Layer 3 of a small transformer language model trained on English Wikipedia (10 layers, counted from 0, width 64).
A neuron's activation on a vector x is GELU(weights . x + bias), where the dot is the dot product.
The model reads these tokens: " a" " step" " up" " in" " distance" " to" " the" " " "mar" "at" "hon" " at" " the" " start" " of" " " "2" "0" "1" "3"

The vector x that enters this layer's MLP at each token. A number n stands for (n - 500) times 0.0063.
0 " a": 744,435,367,624,329,530,589,521,417,538,499,639,769,487,367,425,732,498,629,436,332,574,592,751,468,323,417,642,566,176,625,395,803,419,370,281,452,265,623,429,539,437,839,581,504,269,634,423,230,401,249,343,314,519,445,697,308,684,756,517,558,481,288,533
1 " step": 666,470,474,600,478,552,460,440,405,772,679,564,574,514,292,354,614,395,674,614,308,451,550,193,377,544,623,515,619,279,560,545,537,480,553,26,173,323,584,642,399,524,790,662,608,421,450,566,535,572,498,193,592,659,784,713,238,294,669,348,383,349,477,473
2 " up": 698,234,492,657,536,532,458,362,559,655,576,366,836,471,529,347,496,713,524,490,617,342,399,276,419,746,343,673,685,356,653,488,582,511,535,362,346,266,660,642,384,501,615,636,231,383,408,691,321,639,404,112,495,484,707,746,355,548,766,366,319,331,412,393
3 " in": 550,640,438,681,360,611,413,335,459,594,526,644,611,760,591,204,698,629,533,475,563,593,541,594,549,595,501,393,712,454,566,510,530,133,661,287,551,372,560,545,257,487,518,592,536,392,295,736,320,368,354,564,247,512,399,690,332,650,889,378,312,332,231,340
4 " distance": 582,589,514,576,408,689,443,419,370,611,608,552,452,600,410,258,481,689,765,297,553,491,706,313,363,769,594,683,654,471,536,359,315,732,548,392,335,369,549,533,423,708,566,652,667,477,247,676,605,446,134,232,465,690,576,683,305,388,597,134,536,290,346,269
5 " to": 572,517,360,805,290,658,532,348,351,679,413,695,723,766,609,293,692,577,599,502,608,535,461,518,442,717,769,528,521,576,548,494,588,186,345,312,402,392,720,497,509,378,403,466,200,330,479,843,338,352,303,356,484,626,345,477,431,618,708,423,321,359,384,396
6 " the": 615,522,432,834,247,697,635,522,614,548,407,643,728,489,526,250,828,621,543,248,306,514,665,726,431,485,609,499,661,414,507,367,580,330,482,286,568,505,684,504,412,587,557,507,306,302,284,546,262,483,91,510,590,663,420,575,404,462,529,348,520,471,254,434
7 " ": 572,745,397,825,446,512,432,477,523,576,561,669,556,629,495,381,666,571,739,321,293,507,552,626,163,666,676,498,688,41,643,450,559,391,527,453,338,342,516,708,436,455,655,508,471,498,330,692,420,440,349,415,375,583,314,607,525,634,201,388,570,537,277,290
8 "mar": 585,536,496,406,633,527,406,679,369,463,609,748,430,775,299,373,705,690,888,395,617,368,482,267,455,586,585,689,676,160,389,622,507,469,633,432,132,326,461,392,272,582,480,529,575,218,397,402,641,575,144,591,596,389,616,407,566,495,708,447,280,673,464,436
9 "at": 493,693,271,336,301,505,541,541,461,547,364,564,624,595,434,754,573,754,631,585,697,147,556,473,290,630,756,773,303,382,692,312,463,339,422,325,211,558,606,601,437,564,665,759,510,259,369,384,325,397,277,446,643,506,362,643,429,279,584,723,514,459,393,644
10 "hon": 802,444,708,265,408,470,480,593,301,565,454,661,747,532,470,647,674,804,827,474,665,398,551,335,534,518,563,507,537,289,597,442,274,780,450,306,168,545,344,395,472,648,776,538,572,248,390,585,310,547,421,326,689,499,379,701,452,144,366,496,395,400,451,497
11 " at": 436,705,536,829,255,760,491,435,425,588,591,632,568,576,363,398,767,552,545,392,508,506,515,480,432,520,650,638,619,562,587,437,409,209,442,366,445,98,724,624,347,477,509,586,394,320,212,595,335,271,469,680,365,499,404,811,465,600,622,453,396,420,417,374
12 " the": 607,495,518,852,251,691,612,565,539,524,434,672,717,500,500,300,791,663,584,319,278,553,659,788,446,474,588,495,661,457,383,297,665,246,562,372,573,501,761,458,443,456,486,489,393,331,204,542,318,403,86,483,623,609,440,568,456,413,518,402,424,367,347,416
13 " start": 576,511,590,607,451,514,362,464,388,841,591,692,661,610,432,480,647,654,655,372,420,445,642,338,391,831,566,647,529,491,560,535,401,610,593,192,243,113,479,522,475,580,748,686,628,292,286,512,618,619,276,248,360,529,533,558,285,510,757,284,313,238,452,358
14 " of": 624,583,520,688,288,731,451,369,511,499,306,795,543,549,520,407,692,631,640,679,612,465,477,599,502,732,743,372,600,604,513,605,489,123,596,246,450,272,754,549,316,539,470,443,426,450,330,657,225,234,233,518,493,547,402,424,535,610,638,318,301,292,575,395
15 " ": 550,729,404,820,474,557,428,432,509,594,479,743,619,606,447,339,635,673,730,354,326,441,510,677,135,662,624,507,673,50,634,424,526,366,632,375,267,333,566,726,453,495,525,504,523,618,297,713,382,451,311,428,374,549,346,604,539,521,220,412,528,494,425,385
16 "2": 392,658,416,786,624,158,351,507,181,656,543,824,840,790,456,285,413,544,523,579,284,369,464,476,416,685,692,576,765,284,608,479,560,407,623,556,261,367,541,530,451,705,485,517,556,401,354,418,284,311,136,403,585,628,510,703,478,568,354,490,308,518,433,615
17 "0": 448,697,613,761,714,95,564,412,533,601,263,885,881,617,420,508,507,649,448,532,501,413,480,595,502,561,660,567,543,297,560,285,314,357,461,412,420,232,420,612,533,692,728,498,673,367,204,347,419,451,359,363,368,705,560,751,369,591,573,342,343,397,387,377
18 "1": 628,673,666,725,736,199,320,363,485,746,327,827,724,753,426,453,560,546,489,559,553,363,534,583,400,532,570,274,602,299,860,377,503,341,542,444,366,467,497,442,458,604,556,593,582,374,319,527,331,252,106,397,606,659,666,716,348,399,238,404,316,573,544,432
19 "3": 623,523,569,742,682,127,443,363,354,686,299,785,821,887,530,494,442,566,516,600,431,350,587,670,454,509,551,409,606,257,688,446,488,386,490,537,301,421,413,420,474,645,479,637,642,182,364,631,428,375,152,390,530,701,580,791,412,313,279,452,371,617,480,386

Each question shows the input weights of one neuron of the MLP. A number n stands for (n - 500) times 0.0017.

n144 (bias -0.104): 485,454,680,470,457,359,594,566,570,444,571,338,530,462,479,559,451,292,459,505,405,582,377,662,383,580,530,498,404,613,549,521,453,223,608,689,630,502,435,561,452,573,719,548,613,460,548,332,698,286,459,528,365,653,610,438,557,444,225,609,281,689,444,495
Its three highest activations, in order, are on tokens 18 "1", 19 "3", 17 "0"

n111 (bias -0.251): 304,498,463,466,678,437,499,680,592,556,566,659,411,633,569,381,520,337,552,412,489,499,412,569,551,579,394,610,459,691,378,691,487,603,442,430,546,557,470,409,578,567,422,538,433,497,516,588,543,381,510,544,556,432,698,506,683,788,516,413,499,326,169,616
Which token does this neuron like most? 8 "mar"

n184 (bias -0.121): 347,523,430,405,613,382,232,432,501,430,470,381,598,473,542,341,464,689,236,511,679,525,521,502,396,354,408,559,454,576,318,521,664,462,521,610,230,394,383,645,460,636,584,581,673,786,553,520,497,598,340,516,482,663,373,512,744,561,372,514,520,447,583,640
Which token does this neuron like most? 16 "2"

n110 (bias -0.208): 440,705,224,563,467,552,409,404,494,451,620,429,364,606,382,281,589,718,172,753,485,517,329,328,753,230,422,517,506,590,593,329,639,344,457,668,502,547,559,649,471,744,412,676,535,710,415,332,484,786,395,574,604,365,480,375,550,499,571,775,608,384,376,614
Which token does this neuron like most? 9 "at"

n28 (bias -0.160): 694,454,474,684,625,431,478,415,620,422,540,370,416,495,475,431,583,556,305,821,471,568,433,455,455,550,481,599,617,607,504,465,585,344,472,594,694,395,489,586,570,505,515,539,471,425,462,528,359,611,576,641,243,330,603,315,551,398,637,370,512,637,513,703
Its two highest activations, in order, are on tokens 2 " up", 3 " in"

n159 (bias -0.151): 443,509,348,389,560,653,678,279,516,484,305,420,542,525,650,442,549,374,509,539,478,483,488,474,420,476,542,495,575,458,397,767,575,544,363,606,506,606,330,502,584,557,745,659,536,662,207,469,498,410,514,565,194,479,579,526,418,440,349,487,450,634,589,535
Its two highest activations, in order, are on tokens 7 " ", 15 " "

n141 (bias -0.069): 482,613,563,594,578,477,836,445,388,487,528,377,654,489,552,445,320,606,439,484,446,484,579,600,364,527,454,490,541,611,551,647,617,572,526,591,606,536,452,671,726,495,490,536,547,335,411,445,475,535,653,632,463,399,496,484,253,470,618,329,515,491,708,451
Its two highest activations, in order, are on tokens 17 "0", 2 " up"

n151 (bias -0.183): 492,521,347,606,492,526,618,769,307,622,296,516,564,517,478,443,768,489,311,561,699,464,530,389,329,282,423,581,491,637,524,494,657,403,477,739,653,575,348,639,529,519,411,502,359,636,418,700,527,503,307,666,535,610,380,374,315,456,400,454,529,537,395,520
On which token does it fire most, and how strongly? 6 " the", at about 2.3

n61 (bias -0.273): 371,358,361,429,412,387,704,551,347,476,587,424,424,468,511,660,492,252,299,566,599,425,517,280,689,434,373,519,502,405,588,425,512,605,614,370,573,334,342,617,445,256,668,475,401,425,737,646,269,464,587,476,303,532,773,500,432,684,471,478,673,459,429,524
On which token does it fire most, and how strongly? 0 " a", at about 1.9

n182 (bias -0.090): 422,458,410,617,495,479,594,567,203,385,338,370,455,391,495,443,294,383,505,506,476,332,648,376,527,493,671,306,599,611,598,635,519,565,555,498,534,576,596,568,743,564,422,487,486,567,613,430,525,351,530,223,338,336,378,621,418,406,630,586,496,540,681,574
Which token does this neuron like most? 16 "2"

n78 (bias -0.164): 463,372,513,553,503,523,551,542,425,404,410,641,275,470,594,407,457,479,508,494,439,402,472,500,306,403,370,444,513,493,422,320,446,462,428,531,544,759,339,383,563,515,260,370,356,432,553,533,674,614,454,584,666,459,532,626,740,693,510,427,403,455,545,542
Which token does this neuron like most? 8 "mar"

n135 (bias -0.126): 651,490,720,491,494,656,575,692,512,410,677,672,524,586,415,573,825,602,522,732,527,342,590,606,492,567,370,424,555,566,403,556,732,440,463,672,483,669,692,539,603,465,498,477,499,706,582,430,597,633,519,546,371,801,621,538,557,569,517,406,624,606,710,479
Which token does this neuron like most? 12 " the"

n106 (bias -0.156): 620,648,495,724,376,600,571,836,501,431,683,728,447,629,600,508,395,465,447,522,359,560,502,520,609,408,478,515,571,470,394,520,552,660,766,818,517,550,484,620,518,625,526,501,546,718,519,527,359,635,474,564,467,485,389,446,545,522,618,515,357,537,474,578
Its two highest activations, in order, are on tokens 16 "2", 12 " the"

n177 (bias -0.225): 374,446,493,502,329,520,477,419,669,251,523,403,410,610,400,246,519,392,360,270,410,564,362,387,440,235,777,381,489,403,426,457,523,548,648,449,553,544,484,376,615,466,384,266,448,513,318,446,525,441,347,396,685,405,550,301,530,205,567,518,592,473,740,563
On which token does it fire most, and how strongly? 12 " the", at about 1.7

n2 (bias -0.173): 319,421,555,464,634,483,383,397,548,463,407,229,685,387,398,595,358,552,645,499,557,416,515,494,350,498,533,449,526,484,452,431,633,530,507,586,779,333,555,676,328,601,790,583,531,419,656,671,613,554,494,607,550,485,585,460,554,355,589,503,519,737,339,568
On which token does it fire most, and how strongly? 2 " up", at about 1.3

n54 (bias -0.187): 564,661,174,685,480,674,459,581,372,585,556,434,440,502,492,389,602,589,454,492,747,502,722,419,398,390,515,597,412,423,796,526,572,804,526,458,745,351,462,746,739,554,568,544,523,383,673,480,580,526,678,591,446,607,360,496,582,429,674,624,511,620,591,393
Which token does this neuron like most? 0 " a"

n27 (bias -0.207): 470,447,449,278,542,575,551,471,658,403,677,561,657,459,448,371,545,422,685,707,552,575,527,448,746,378,518,502,622,733,607,346,339,530,689,493,397,523,552,513,397,414,249,371,403,637,615,688,547,553,323,701,604,336,673,459,427,693,443,758,655,509,446,706
Which token does this neuron like most? 8 "mar"

n77 (bias -0.173): 369,564,704,580,443,553,504,586,492,570,597,467,470,489,532,404,647,478,732,503,560,508,438,655,453,529,408,522,474,689,414,303,745,515,571,416,475,367,443,477,457,524,368,524,610,555,429,371,578,602,484,551,668,629,398,478,460,576,436,593,609,539,546,512
On which token does it fire most, and how strongly? 12 " the", at about 1.7

n29 (bias -0.135): 688,301,439,376,588,334,501,551,582,629,678,527,587,346,503,480,696,673,530,739,669,441,525,563,508,503,479,427,412,489,501,530,564,607,401,497,586,631,429,509,451,505,417,567,443,678,560,727,559,465,629,688,339,738,493,653,497,290,572,348,556,553,666,660
Its two highest activations, in order, are on tokens 10 "hon", 2 " up"

n227 (bias -0.044): 611,437,617,590,544,504,379,598,467,506,541,456,364,197,396,407,493,515,155,387,676,450,357,646,534,611,586,551,322,453,372,564,564,495,601,668,327,633,516,599,247,320,486,281,566,412,570,499,484,540,294,503,277,572,424,355,703,456,413,433,620,540,489,567
Its two highest activations, in order, are on tokens 15 " ", 8 "mar"

n134 (bias -0.118): 677,556,420,492,546,387,491,573,396,470,421,499,619,510,668,337,688,656,551,535,458,486,476,560,334,436,447,502,627,756,479,453,429,491,406,457,658,595,417,569,554,547,298,600,394,554,602,391,412,596,594,520,340,554,356,427,617,586,377,522,435,643,394,502
Which token does this neuron like most? 6 " the"

n126 (bias -0.116): 734,436,366,487,404,368,561,632,421,537,405,469,451,556,537,483,338,352,447,624,446,444,434,587,578,488,347,394,526,361,234,415,605,584,539,470,621,568,512,319,468,220,640,534,559,641,487,521,565,475,445,254,654,530,403,434,685,307,350,511,442,603,438,551
Its three highest activations, in order, are on tokens 19 "3", 10 "hon", 12 " the"

n83 (bias -0.018): 630,465,512,513,290,540,529,537,607,469,562,298,296,797,673,343,489,581,484,611,699,538,394,570,484,465,454,503,442,497,477,546,522,309,578,469,585,294,615,533,452,641,446,635,535,423,531,543,565,462,693,555,587,556,553,581,354,502,302,465,511,545,501,657
Which token does this neuron like most? 3 " in"

n213 (bias -0.158): 761,328,544,472,557,598,469,337,738,615,605,589,595,311,507,360,633,212,497,503,170,490,621,620,734,422,506,621,497,591,578,537,592,529,463,591,615,641,419,384,385,445,509,506,308,467,546,326,451,391,566,439,351,533,386,291,481,436,421,576,505,595,552,332
Its two highest activations, in order, are on tokens 0 " a", 6 " the"

n216 (bias -0.118): 561,398,241,460,397,705,321,353,540,360,584,630,545,294,606,499,576,324,430,397,459,468,611,497,473,596,363,417,597,585,354,493,507,538,395,633,509,339,556,530,379,468,529,500,489,468,560,414,605,761,439,430,490,593,504,448,528,168,414,536,609,499,634,699
Its two highest activations, in order, are on tokens 6 " the", 1 " step"

n91 (bias -0.193): 420,579,377,692,234,452,715,564,398,586,523,595,522,462,714,486,525,461,258,388,777,649,440,521,361,458,777,656,527,534,614,419,531,653,502,665,624,750,553,590,356,478,654,48,577,262,739,585,461,534,514,474,640,442,545,449,556,698,500,655,572,429,659,627
On which token does it fire most, and how strongly? 5 " to", at about 1.7

n10 (bias -0.090): 700,370,619,507,713,523,440,584,680,411,402,492,410,511,410,759,327,283,407,651,331,595,432,597,439,584,565,556,557,659,502,492,554,547,651,635,477,425,421,468,480,558,451,549,715,595,500,734,624,583,350,566,526,483,518,388,634,468,363,481,442,424,410,443
Which token does this neuron like most? 19 "3"

n101 (bias 0.041): 535,724,522,174,395,451,587,334,632,488,435,275,584,631,743,357,562,435,487,447,579,574,599,738,754,580,389,458,469,657,549,507,372,536,291,493,417,471,430,203,438,453,473,595,518,585,455,431,544,676,375,556,617,442,409,453,309,504,502,430,378,481,462,536
Its two highest activations, in order, are on tokens 3 " in", 10 "hon"

n167 (bias -0.018): 553,636,472,453,574,370,385,213,550,447,673,468,332,246,361,540,328,408,434,572,592,648,288,485,344,521,464,434,565,559,529,602,421,509,367,683,439,407,573,473,568,388,531,617,442,605,349,450,460,563,539,303,358,570,474,396,271,548,381,432,519,490,327,607
Its three highest activations, in order, are on tokens 2 " up", 7 " ", 4 " distance"

n76 (bias -0.182): 613,436,586,467,643,416,654,428,560,649,762,490,463,635,527,797,578,431,507,266,557,675,546,397,415,299,718,387,632,681,511,448,539,492,505,550,406,546,375,599,473,692,624,585,221,626,478,509,533,624,493,412,201,518,376,490,591,577,533,507,516,598,809,655
On which token does it fire most, and how strongly? 13 " start", at about 0.11

n37 (bias 0.008): 598,312,431,543,586,552,574,449,716,558,492,625,425,593,502,545,491,422,653,511,518,564,462,333,376,489,512,431,492,426,398,750,697,552,305,610,475,507,444,492,701,461,378,532,584,287,515,476,337,627,689,592,411,402,395,341,586,478,429,479,598,443,593,511
Which token does this neuron like most? 8 "mar"

n230 (bias -0.159): 459,551,436,610,452,500,557,444,767,410,442,615,580,402,610,632,679,599,439,656,403,625,309,375,474,567,520,528,534,725,383,438,451,552,249,528,584,435,405,538,429,510,303,382,497,443,543,523,520,380,508,582,608,416,295,559,749,369,311,514,528,504,530,551
On which token does it fire most, and how strongly? 14 " of", at about 0.81

n238 (bias -0.167): 545,612,443,710,663,484,650,243,432,174,477,601,300,558,522,567,600,388,475,545,495,529,513,434,473,433,455,373,576,573,418,452,473,604,453,457,436,374,257,317,774,578,298,333,308,568,438,345,506,591,471,665,521,509,510,369,481,538,415,440,352,477,386,398
On which token does it fire most, and how strongly? 17 "0", at about 0.21

n123 (bias -0.174): 457,495,630,341,474,566,440,608,614,308,491,453,656,515,604,652,348,556,627,446,407,653,619,550,548,758,688,449,424,592,488,517,384,439,438,470,590,685,516,711,548,365,576,557,386,526,457,551,522,531,585,445,613,494,581,473,619,749,361,445,649,540,233,499
Which token does this neuron like most? 7 " "

n244 (bias -0.187): 447,482,335,435,603,523,426,558,565,223,427,450,257,663,516,506,507,334,497,500,558,527,404,691,357,553,332,627,482,501,563,510,419,365,714,656,538,419,472,573,631,573,610,510,544,594,531,600,600,410,651,778,378,711,520,445,359,573,427,449,620,651,424,472
Which token does this neuron like most? 7 " "

n161 (bias -0.070): 463,417,601,448,540,479,510,357,347,472,564,472,375,498,431,582,470,337,428,492,528,522,693,626,515,550,309,627,561,420,446,640,447,358,497,443,575,420,327,255,611,468,414,466,604,523,338,458,592,776,563,481,334,419,276,477,627,566,526,798,434,385,528,414
Which token does this neuron like most? 13 " start"

n248 (bias -0.083): 649,619,310,226,343,604,544,441,382,446,623,519,532,350,572,251,571,485,571,636,531,470,734,500,558,628,615,567,688,710,661,540,531,548,561,687,530,533,497,554,647,566,566,328,718,701,504,343,530,658,437,629,390,411,512,585,436,683,465,555,216,502,673,570
Its three highest activations, in order, are on tokens 4 " distance", 14 " of", 16 "2"

n187 (bias -0.192): 501,853,501,527,716,626,537,651,490,504,576,475,597,795,573,624,430,518,359,522,337,673,484,561,626,332,431,598,548,642,435,530,450,595,642,630,446,701,610,434,700,566,544,561,660,660,650,618,387,603,525,545,365,469,565,490,628,574,564,486,356,475,534,494
Which token does this neuron like most? 16 "2"

n131 (bias 0.067): 350,446,493,557,492,479,643,355,420,427,212,395,391,336,457,448,317,428,495,395,437,431,360,445,595,109,308,452,452,355,552,507,620,588,319,554,455,344,524,583,537,567,572,417,453,531,492,487,366,386,578,430,361,490,497,432,381,342,475,675,474,447,259,609
Which token does this neuron like most? 0 " a"

n55 (bias -0.003): 403,427,400,544,550,547,441,342,571,298,537,454,628,638,454,538,537,377,531,464,578,655,658,507,348,542,369,292,405,347,673,668,164,604,609,336,508,503,582,684,540,580,396,353,292,547,391,459,447,682,748,431,393,293,315,424,548,516,553,435,460,304,717,485
Which token does this neuron like most? 15 " "